Layer 5 of a small transformer language model trained on English Wikipedia (9 layers, counted from 0, width 64).
A neuron's activation on a vector x is squared ReLU(weights . x), where the dot is the dot product.

Input weights of the MLP neurons that the questions are about. A number n stands for (n - 500) times 0.0013.
n6: 327 588 483 497 422 363 395 411 498 232 481 608 528 588 492 389 603 405 570 638 644 635 353 407 418 279 591 338 424 379 490 462 447 610 564 372 345 200 634 777 655 779 581 253 360 481 667 504 616 565 587 775 432 489 387 629 303 421 531 581 545 803 562 270
n12: 423 437 498 405 410 485 487 530 658 427 520 505 628 692 407 561 434 757 407 459 730 552 437 81 582 517 558 375 563 396 471 610 467 496 460 509 559 552 401 713 815 259 432 676 675 614 388 546 554 406 622 582 499 545 373 460 379 407 520 451 422 241 418 542
n25: 870 514 658 561 483 495 493 400 475 496 387 778 465 525 624 594 230 786 566 260 652 503 564 470 520 594 556 245 584 678 587 566 275 608 530 368 663 320 646 505 536 392 597 427 473 627 386 518 444 534 430 402 353 354 508 458 498 576 325 559 342 480 410 477
n29: 516 589 390 614 591 560 356 478 899 544 476 568 504 564 504 394 519 756 477 722 522 381 723 659 392 612 358 361 662 481 225 443 422 643 523 409 426 500 428 351 399 324 437 717 576 520 574 231 616 473 624 572 537 587 524 337 360 395 463 440 534 297 754 684
n30: 548 541 568 443 756 531 371 428 484 315 573 720 448 356 349 595 448 709 666 400 516 630 445 439 596 632 596 384 415 144 477 474 386 342 483 445 574 359 457 404 511 300 549 665 550 443 314 486 281 623 566 715 743 439 306 456 462 717 361 684 476 585 723 662
n48: 553 577 807 548 502 252 592 376 553 152 509 377 453 781 498 641 563 538 353 348 451 452 500 359 376 710 558 558 743 417 607 574 533 696 396 257 510 303 722 768 341 283 424 607 570 624 384 655 354 433 387 565 654 528 460 568 680 475 498 742 140 370 451 312
n51: 452 344 593 514 461 279 652 707 573 633 501 490 550 331 375 512 598 865 560 303 333 372 788 261 577 605 290 533 762 305 372 388 363 644 513 658 648 375 523 244 280 463 618 495 538 683 599 506 316 595 462 532 492 325 436 435 493 453 699 420 659 394 656 613
n58: 232 537 505 192 430 306 511 527 619 583 515 649 557 676 559 300 417 758 342 432 384 411 603 474 529 833 664 632 444 491 516 517 567 562 403 560 630 416 628 473 588 638 651 332 341 389 568 654 537 585 453 288 270 442 564 612 342 707 438 382 573 559 563 439
n68: 350 245 614 408 424 856 550 537 489 734 427 544 286 281 364 774 345 460 704 453 591 661 724 500 399 422 317 317 744 358 663 312 566 790 269 265 682 537 204 275 35 577 484 439 803 532 352 433 704 436 543 551 553 470 350 519 374 365 791 423 744 480 338 332
n81: 793 468 549 372 693 474 392 222 445 779 357 354 614 434 545 434 645 666 541 715 338 514 509 235 439 319 635 412 555 623 546 451 575 543 255 367 429 660 576 507 444 623 350 496 422 495 454 349 621 475 315 531 592 230 463 579 438 545 450 416 716 598 663 576
n88: 591 513 434 600 399 570 449 472 519 444 554 398 537 201 440 604 499 272 512 341 557 350 584 531 641 711 543 531 569 344 666 278 573 570 566 257 402 498 606 613 336 510 647 410 673 481 502 691 618 353 681 761 485 437 591 724 328 415 734 270 541 404 516 366
n96: 519 638 383 348 466 569 423 423 703 746 471 627 485 485 328 469 533 755 555 308 382 456 760 574 552 587 392 354 535 552 333 242 443 581 628 812 511 499 371 463 657 680 733 490 397 331 606 647 590 312 645 245 393 368 253 528 444 490 574 428 308 439 678 215
n99: 490 476 521 656 718 517 570 549 596 505 708 527 381 207 526 398 421 477 645 600 616 489 369 387 432 490 500 703 632 731 380 286 425 492 628 567 524 576 194 407 595 344 783 599 664 368 328 422 586 275 431 553 553 428 298 692 276 378 673 208 384 614 381 486
n109: 447 424 600 652 461 576 509 480 710 357 751 372 548 491 376 718 446 409 501 406 501 797 487 581 628 498 535 623 617 450 485 411 567 674 367 518 322 417 458 795 609 356 409 718 509 455 152 474 532 788 474 426 541 278 374 390 443 559 440 339 438 289 470 444
n119: 382 405 500 357 384 174 465 505 555 705 329 433 387 785 578 692 520 506 337 707 566 664 726 385 355 704 536 351 177 527 433 539 587 726 689 502 328 578 378 533 226 382 490 492 617 566 628 555 446 476 404 603 413 677 328 379 369 681 492 655 453 639 766 11
n120: 305 413 547 476 507 740 506 362 718 506 699 548 662 417 608 220 389 483 347 543 474 348 371 324 329 484 588 673 402 731 423 566 441 576 532 556 442 670 152 584 429 514 591 861 386 711 473 721 654 504 621 360 665 536 422 519 477 595 206 359 748 686 376 205
n127: 628 674 499 700 584 418 694 488 667 321 518 181 337 382 490 395 371 604 617 530 517 557 636 482 678 407 540 588 304 451 410 273 559 415 672 524 597 500 609 559 601 333 555 429 470 629 307 451 446 409 589 422 544 698 310 486 589 499 481 397 631 658 399 585
n134: 407 562 575 536 288 606 640 596 540 447 66 536 421 630 427 296 710 442 646 626 739 394 459 595 562 419 781 379 659 619 439 625 823 441 562 197 429 278 632 308 342 542 533 624 408 700 644 400 577 782 633 248 462 587 575 236 594 277 502 304 462 474 393 607
n142: 333 371 417 358 393 594 553 515 616 877 270 652 497 208 786 281 245 171 550 670 477 500 266 300 520 638 545 650 560 544 536 387 309 520 517 495 689 568 516 809 536 725 574 322 392 554 546 756 374 660 686 687 386 392 530 444 641 372 421 634 416 544 293 525
n146: 633 468 526 759 521 447 492 522 490 595 415 449 355 422 589 473 379 522 670 389 716 459 259 472 688 466 570 163 588 732 450 460 415 738 597 564 730 762 215 514 515 388 521 685 519 595 522 645 443 629 274 511 749 500 436 637 328 370 533 538 409 221 275 563
n167: 365 522 556 622 432 566 625 303 575 619 377 538 366 525 515 562 289 436 586 578 579 406 494 610 742 594 524 317 414 517 456 384 518 625 300 520 317 575 542 737 712 504 453 544 381 433 498 658 302 601 404 468 360 518 477 407 593 644 506 465 623 149 293 470
n169: 389 418 630 602 293 608 652 638 656 439 482 546 476 484 532 301 181 375 754 469 538 637 621 311 774 676 681 654 301 379 259 395 592 492 601 360 539 560 297 623 360 312 667 393 493 431 403 562 713 310 877 726 535 664 338 597 248 458 419 472 542 667 440 495
n174: 323 635 349 523 530 545 253 609 445 660 520 697 627 445 543 293 376 616 464 475 363 606 528 337 681 360 653 447 624 666 422 257 470 443 565 515 617 701 401 251 709 458 484 620 684 617 450 447 503 711 659 355 708 585 269 484 584 535 438 424 546 404 561 320
n189: 324 532 480 455 623 671 439 598 631 556 410 679 455 726 469 435 278 255 484 573 729 370 579 392 555 442 581 456 273 569 408 483 644 320 579 371 498 554 498 547 496 628 321 469 569 436 613 603 394 670 447 572 470 598 427 437 252 401 616 422 528 441 475 720
n190: 523 501 403 388 275 289 209 789 299 439 155 428 664 571 340 458 664 423 512 480 598 349 464 356 559 340 427 677 520 436 460 287 703 406 400 413 513 558 824 549 522 741 482 286 473 545 648 669 460 645 608 537 300 510 702 545 268 370 703 561 461 380 654 640
n198: 706 497 434 534 370 650 493 369 401 557 359 386 402 665 609 661 548 602 491 496 379 494 597 662 319 462 486 575 304 610 566 219 470 657 485 595 564 572 416 487 647 488 541 547 452 565 483 456 470 644 540 457 585 679 495 517 418 587 457 535 195 663 302 572
n205: 500 473 576 496 436 354 474 233 641 575 409 445 557 454 634 641 624 427 540 432 696 478 540 367 499 297 792 539 629 548 412 442 581 517 642 453 642 500 449 492 363 538 398 228 334 500 738 352 590 489 385 580 389 558 537 699 461 403 692 589 308 611 436 690
n216: 667 401 563 686 306 561 420 513 282 379 408 368 499 247 457 356 318 180 544 613 578 655 726 414 532 498 801 249 698 448 756 591 634 204 364 181 559 610 463 707 480 582 421 411 604 571 495 707 337 430 464 525 701 502 311 568 454 723 315 503 513 648 378 356
n237: 660 448 699 488 346 610 558 300 561 584 532 242 676 560 504 588 393 421 539 418 612 277 394 618 572 556 497 634 445 388 689 454 521 423 542 379 461 350 538 576 698 718 635 461 616 586 539 673 337 382 164 294 599 415 608 437 528 444 472 501 486 386 327 503
n242: 292 519 540 409 502 448 426 439 372 327 545 652 349 666 494 459 562 470 561 650 405 602 899 503 522 640 368 538 599 585 471 565 505 557 435 243 531 692 459 732 397 311 479 380 622 238 428 463 563 648 636 736 380 496 366 553 428 468 165 653 471 495 425 610
n247: 454 416 459 771 752 210 542 376 591 78 490 513 431 395 288 596 364 425 614 476 665 442 655 596 494 510 621 644 486 573 558 533 566 733 510 571 273 266 282 687 367 579 575 465 468 633 542 633 593 574 508 281 627 497 554 738 560 207 243 247 386 557 559 535
n254: 756 663 493 556 328 419 269 515 475 489 404 438 345 536 666 578 680 424 265 484 446 604 585 675 395 695 520 394 607 552 467 300 413 582 495 479 454 360 454 501 614 420 579 533 442 279 605 408 547 390 492 457 491 430 506 496 505 485 382 479 428 620 675 446

Each question shows a token from some text and the vector x that enters the MLP there. A number n stands for (n - 500) times 0.012.

"3 ": 413 528 449 451 635 560 605 645 353 712 386 506 522 661 265 337 611 381 392 419 588 699 393 489 546 570 295 392 384 528 650 735 504 412 653 452 336 471 595 521 346 570 419 503 387 480 536 535 494 548 434 369 523 642 547 708 548 529 395 535 354 617 417 523
Which neuron lights up most? n134

"– ": 605 536 419 530 666 621 577 603 473 684 578 416 634 538 220 258 694 545 407 344 498 688 336 483 506 467 336 502 452 376 496 639 389 329 547 524 431 520 534 391 466 477 520 551 470 567 546 557 519 507 338 390 402 531 367 743 577 528 655 475 475 433 471 609
Which neuron lights up most? n51

"s": 467 552 288 470 630 507 708 665 414 555 533 405 592 455 526 377 548 416 386 343 695 693 251 468 414 789 539 334 483 385 548 560 301 346 484 485 371 529 521 444 566 331 383 506 417 516 569 406 728 524 384 519 527 706 571 462 575 441 676 702 477 526 481 506
Which three neurons fire most, strongest first? n12, n146, n30

"on ": 410 600 389 559 680 593 518 546 469 546 515 457 583 515 241 410 603 457 254 463 628 606 391 544 522 502 456 360 488 426 565 691 504 389 644 314 448 599 533 469 460 315 403 566 445 585 513 497 561 420 432 515 390 599 403 847 550 580 567 529 385 534 423 549
Which neuron lights up most? n12

"pl": 544 555 557 398 630 530 419 515 276 510 726 461 536 364 510 552 642 461 500 479 563 570 490 336 592 576 359 526 428 408 744 567 207 275 326 553 372 514 539 370 487 570 476 461 433 566 346 285 467 622 372 331 315 696 569 681 676 527 568 569 560 619 525 630
Which neuron lights up most? n30

"ip": 277 565 319 726 507 609 356 714 346 548 483 334 492 747 488 321 637 275 506 493 572 624 477 511 607 669 464 541 454 445 735 631 302 417 482 561 319 672 539 448 572 429 363 348 411 508 475 126 551 458 430 552 600 640 514 538 580 511 459 471 550 562 528 532
Which three neurons fire most, strongest first? n242, n174, n216

"on": 408 633 376 544 742 627 483 365 299 594 629 533 592 602 471 474 436 407 246 530 686 404 450 425 470 662 521 447 439 481 431 640 392 405 642 622 460 543 534 372 375 308 519 388 459 576 574 288 608 315 526 658 423 389 487 676 480 476 542 475 429 664 469 761
Which neuron lights up most? n205

"g": 458 733 452 616 657 366 478 702 429 612 590 395 507 530 510 374 538 312 277 583 634 461 437 449 643 691 420 386 572 547 476 576 453 472 453 478 428 530 562 414 553 359 256 444 388 562 372 214 641 479 209 641 464 596 567 601 492 536 696 644 435 556 426 603
The most active neuron and its activation: n205, at about 3.4

"i": 413 606 437 757 654 443 488 653 366 610 675 412 624 623 487 402 685 297 346 503 555 496 236 509 499 705 403 654 394 615 525 379 282 512 585 468 382 505 412 424 498 337 358 459 475 661 373 332 522 299 369 574 588 648 595 588 501 492 461 683 499 496 458 588
Which neuron lights up most? n99

"St": 465 592 497 664 648 482 464 735 446 535 623 466 543 433 519 539 531 411 345 405 433 567 469 490 615 509 452 488 447 532 705 607 155 195 645 410 262 608 557 327 605 360 278 526 468 438 583 376 574 594 502 459 420 427 721 586 677 663 559 417 503 616 396 402
Which neuron lights up most? n174

"K": 360 616 470 430 561 500 501 734 300 715 651 410 466 595 443 417 493 115 386 364 372 440 366 509 642 491 432 507 454 390 654 658 157 464 546 488 365 608 587 439 558 408 404 609 468 491 646 502 709 589 400 556 506 487 614 608 639 680 558 508 468 577 406 511
Which neuron lights up most? n142

"or": 583 636 311 468 569 610 547 672 375 495 611 630 706 706 578 501 497 256 351 447 655 558 416 490 488 409 307 432 395 551 546 588 467 399 559 523 424 497 576 546 472 375 288 158 474 524 473 174 461 475 495 525 578 438 602 769 483 511 539 580 495 607 456 475
Which three neurons fire most, strongest first? n6, n189, n205

"h": 560 560 454 409 539 511 607 547 293 568 586 460 454 424 355 534 528 531 495 424 476 545 254 471 439 613 489 499 401 436 649 598 238 469 436 624 366 578 600 366 596 357 373 380 511 532 542 412 457 547 199 482 504 706 702 787 434 704 465 588 503 673 435 637
Which neuron lights up most? n30

"| ": 525 527 568 494 571 507 470 566 404 759 513 461 551 641 190 338 581 499 519 448 458 520 322 562 384 537 363 469 451 355 479 573 256 464 530 519 519 478 636 689 353 483 491 541 445 567 495 472 610 393 351 229 478 689 436 694 573 633 584 606 505 518 474 643
The most active neuron and its activation: n237, at about 1.2

"re": 520 495 349 390 687 451 513 413 280 423 821 453 491 862 473 531 549 442 383 510 517 577 495 492 592 777 525 503 399 425 454 659 387 392 569 550 532 511 583 419 468 629 310 458 433 556 605 221 557 339 420 575 367 558 474 627 609 549 407 527 495 473 237 579
Which neuron lights up most? n242

"can ": 354 582 217 575 546 523 483 504 568 614 529 482 564 585 221 524 589 314 351 398 596 699 351 465 599 573 461 424 493 351 541 599 450 531 591 328 426 560 533 502 410 420 430 618 452 483 473 467 569 390 451 588 404 613 415 810 572 508 597 561 413 609 504 619
Which neuron lights up most? n88

"\n\n": 532 591 564 609 467 751 630 584 459 671 462 323 572 468 416 280 431 515 383 287 488 671 419 557 465 563 424 508 492 381 386 655 405 365 526 318 476 520 517 452 465 381 406 620 369 553 545 515 514 519 441 303 480 486 551 849 570 573 487 461 552 463 544 639
The two highest activations, in order: n120, n216

"ey": 420 532 512 530 698 544 534 586 457 495 618 445 439 587 472 371 645 381 167 412 590 531 453 569 612 692 544 384 431 377 543 449 270 444 518 526 324 486 648 319 573 269 457 438 519 701 455 458 530 413 424 460 464 652 531 561 531 591 542 592 342 783 439 704
Which neuron lights up most? n30

"ou": 684 505 337 340 363 637 433 653 475 523 492 563 713 769 503 307 579 412 662 529 518 548 249 510 545 702 553 302 322 451 646 519 332 394 414 602 463 527 488 439 336 446 389 469 288 630 422 293 586 434 424 500 601 534 651 627 488 530 505 683 587 546 441 533
Which neuron lights up most? n81

"had ": 372 557 421 556 567 519 552 569 528 711 462 432 659 488 245 431 462 522 546 375 490 575 377 530 510 576 379 480 388 327 441 742 430 433 659 576 480 382 515 375 688 444 510 543 499 464 509 453 514 440 489 404 448 519 492 887 580 528 637 390 447 518 357 547
Which neuron lights up most? n96

"e ": 449 519 397 614 694 633 517 524 437 652 465 458 586 495 150 357 600 467 327 386 641 696 416 559 519 600 432 482 449 378 528 535 452 406 607 336 482 552 519 383 438 344 400 542 398 561 522 577 522 498 485 476 391 566 517 758 536 518 618 642 488 501 450 541
The two highest activations, in order: n30, n88

"y": 447 458 517 486 564 543 626 633 332 675 646 514 530 574 452 300 554 341 216 444 732 615 438 576 618 680 518 465 311 577 603 523 364 359 546 610 297 539 505 420 582 211 378 506 448 660 541 404 583 383 335 533 369 575 508 491 377 565 656 566 473 516 511 675
Which three neurons fire most, strongest first? n189, n119, n12

"rec": 478 693 498 503 547 556 458 388 397 541 791 394 659 544 468 623 481 540 418 574 588 475 356 402 470 663 302 580 316 491 316 819 319 394 345 514 402 516 521 366 604 442 398 588 494 511 407 433 630 486 491 374 358 404 790 593 565 613 439 628 383 736 473 443
Which neuron lights up most? n120

"po": 507 592 359 549 537 470 451 601 459 452 481 404 565 826 443 550 535 388 369 479 477 570 463 448 647 774 360 529 387 459 343 423 383 456 548 520 432 732 464 473 560 477 382 290 274 484 581 294 758 353 514 489 633 568 577 662 493 577 568 593 339 766 330 513
Which neuron lights up most? n169

"S": 491 710 258 374 636 604 574 598 304 623 645 488 553 428 368 495 534 406 464 283 442 542 427 528 493 710 462 469 466 481 626 707 50 483 540 530 380 627 487 446 576 412 331 419 433 386 548 493 726 522 490 506 544 599 555 553 517 495 621 653 499 498 489 427
Which neuron lights up most? n96

"ran": 289 627 362 435 617 677 581 717 527 478 473 375 604 635 587 510 542 447 391 454 644 509 435 510 679 588 354 216 437 323 459 601 368 358 456 591 541 716 605 435 500 311 335 402 511 525 527 436 694 440 354 440 347 451 766 507 541 554 487 628 606 548 379 526
The most active neuron and its activation: n12, at about 2.9

"ch": 502 400 567 497 676 555 585 519 373 639 631 404 411 555 525 305 581 254 447 652 615 523 276 506 517 645 445 402 511 523 475 713 305 438 454 472 287 498 592 225 694 283 430 431 521 491 644 385 590 515 300 532 368 534 635 538 512 607 598 711 496 437 515 609
Which neuron lights up most? n167

"cre": 461 383 454 569 638 615 414 465 446 600 560 588 620 751 503 599 596 413 451 467 609 648 305 460 676 742 362 512 286 492 550 562 278 331 530 438 469 543 691 468 501 553 155 400 441 532 526 371 517 307 265 669 472 376 564 590 545 375 526 501 539 606 457 488
Which neuron lights up most? n189

"Se": 453 675 247 594 633 507 612 570 497 488 619 418 599 611 422 319 669 420 386 480 535 570 324 616 532 494 268 499 341 298 575 659 190 415 496 615 526 590 411 392 601 337 311 427 532 524 483 640 689 382 554 434 401 649 558 526 554 532 622 487 627 434 460 656
The most active neuron and its activation: n12, at about 2.3

". ": 540 568 515 501 465 724 610 564 459 629 502 322 649 503 428 262 515 523 395 293 446 655 388 514 463 594 380 526 465 434 376 639 484 322 564 319 425 562 545 489 543 385 485 673 415 539 566 506 482 474 416 322 443 563 487 889 493 553 549 452 504 483 486 594
Which neuron lights up most? n120

"202": 367 717 486 499 655 607 631 382 294 599 720 437 553 631 407 364 747 478 564 456 487 681 309 477 438 360 288 478 428 424 579 761 363 433 437 398 521 442 662 377 382 481 513 420 360 612 376 424 718 436 557 322 481 611 612 549 538 563 478 451 461 509 477 624
Which three neurons fire most, strongest first? n134, n81, n6

"Jul": 606 648 457 641 605 622 417 449 427 479 678 391 438 635 451 391 460 450 407 540 448 567 436 616 700 426 314 321 408 580 687 712 345 364 527 403 348 665 539 327 644 406 358 514 233 642 411 445 569 420 298 448 405 677 570 579 531 670 519 522 523 690 467 499
The most active neuron and its activation: n127, at about 4.2

"J": 492 589 413 515 636 462 450 563 493 626 672 403 577 447 510 436 510 302 411 342 424 486 418 653 615 497 419 507 417 619 655 733 223 467 429 424 334 597 476 594 653 290 215 462 344 473 469 538 730 479 364 361 396 542 558 616 578 686 589 588 418 624 582 604
Which neuron lights up most? n109

"es ": 470 468 415 562 595 639 484 563 486 701 459 497 563 441 164 380 543 500 352 333 671 636 391 533 533 624 397 481 492 354 550 605 488 496 586 380 417 561 522 304 364 437 435 556 422 513 490 480 529 452 496 512 467 512 538 820 573 525 646 626 520 464 420 561
Which neuron lights up most? n68

"to": 487 639 314 689 533 571 546 395 458 333 455 624 646 631 492 431 435 336 297 575 574 631 434 524 540 644 363 437 342 566 339 621 416 324 534 561 393 609 590 467 655 324 553 428 388 549 463 445 722 372 443 435 413 591 427 600 530 462 498 764 288 542 515 707
The most active neuron and its activation: n242, at about 2.4

"M": 560 622 420 443 600 556 361 599 377 536 607 301 551 535 463 450 461 341 443 424 494 600 437 611 608 465 231 540 447 430 658 813 139 338 521 590 296 653 575 422 547 366 493 412 384 417 468 690 650 481 429 479 397 647 385 625 471 599 548 588 536 688 512 597
Which neuron lights up most? n242

"ich": 474 605 519 527 635 491 565 328 455 432 668 358 494 733 484 381 478 413 430 439 596 527 290 661 668 653 552 408 324 453 610 677 178 490 477 567 269 466 572 297 570 447 320 415 549 641 653 467 533 406 333 569 626 640 563 651 521 496 515 594 363 447 372 563
Which neuron lights up most? n237

"en ": 442 532 366 544 670 595 510 554 433 596 532 477 618 528 246 424 608 436 325 382 627 614 424 564 510 619 420 421 464 405 566 545 534 439 613 318 332 544 523 446 365 308 383 565 436 548 528 560 458 452 421 478 417 625 486 850 558 618 619 631 433 496 437 537
Which neuron lights up most? n88

"as": 411 598 364 486 523 601 469 611 359 502 530 427 691 444 464 472 405 144 439 453 628 521 566 611 588 631 546 452 294 395 497 648 477 611 577 571 293 673 464 512 602 328 261 297 417 468 484 400 639 386 478 378 376 674 600 593 609 547 478 562 441 712 510 747
Which neuron lights up most? n169

"ib": 391 737 356 588 452 631 517 674 293 317 578 424 504 684 478 343 558 403 456 451 492 568 482 544 690 568 510 576 546 479 556 499 388 375 516 746 313 516 563 306 429 253 378 463 433 546 467 274 507 374 254 580 505 641 668 587 670 517 652 481 486 551 567 623
The two highest activations, in order: n127, n254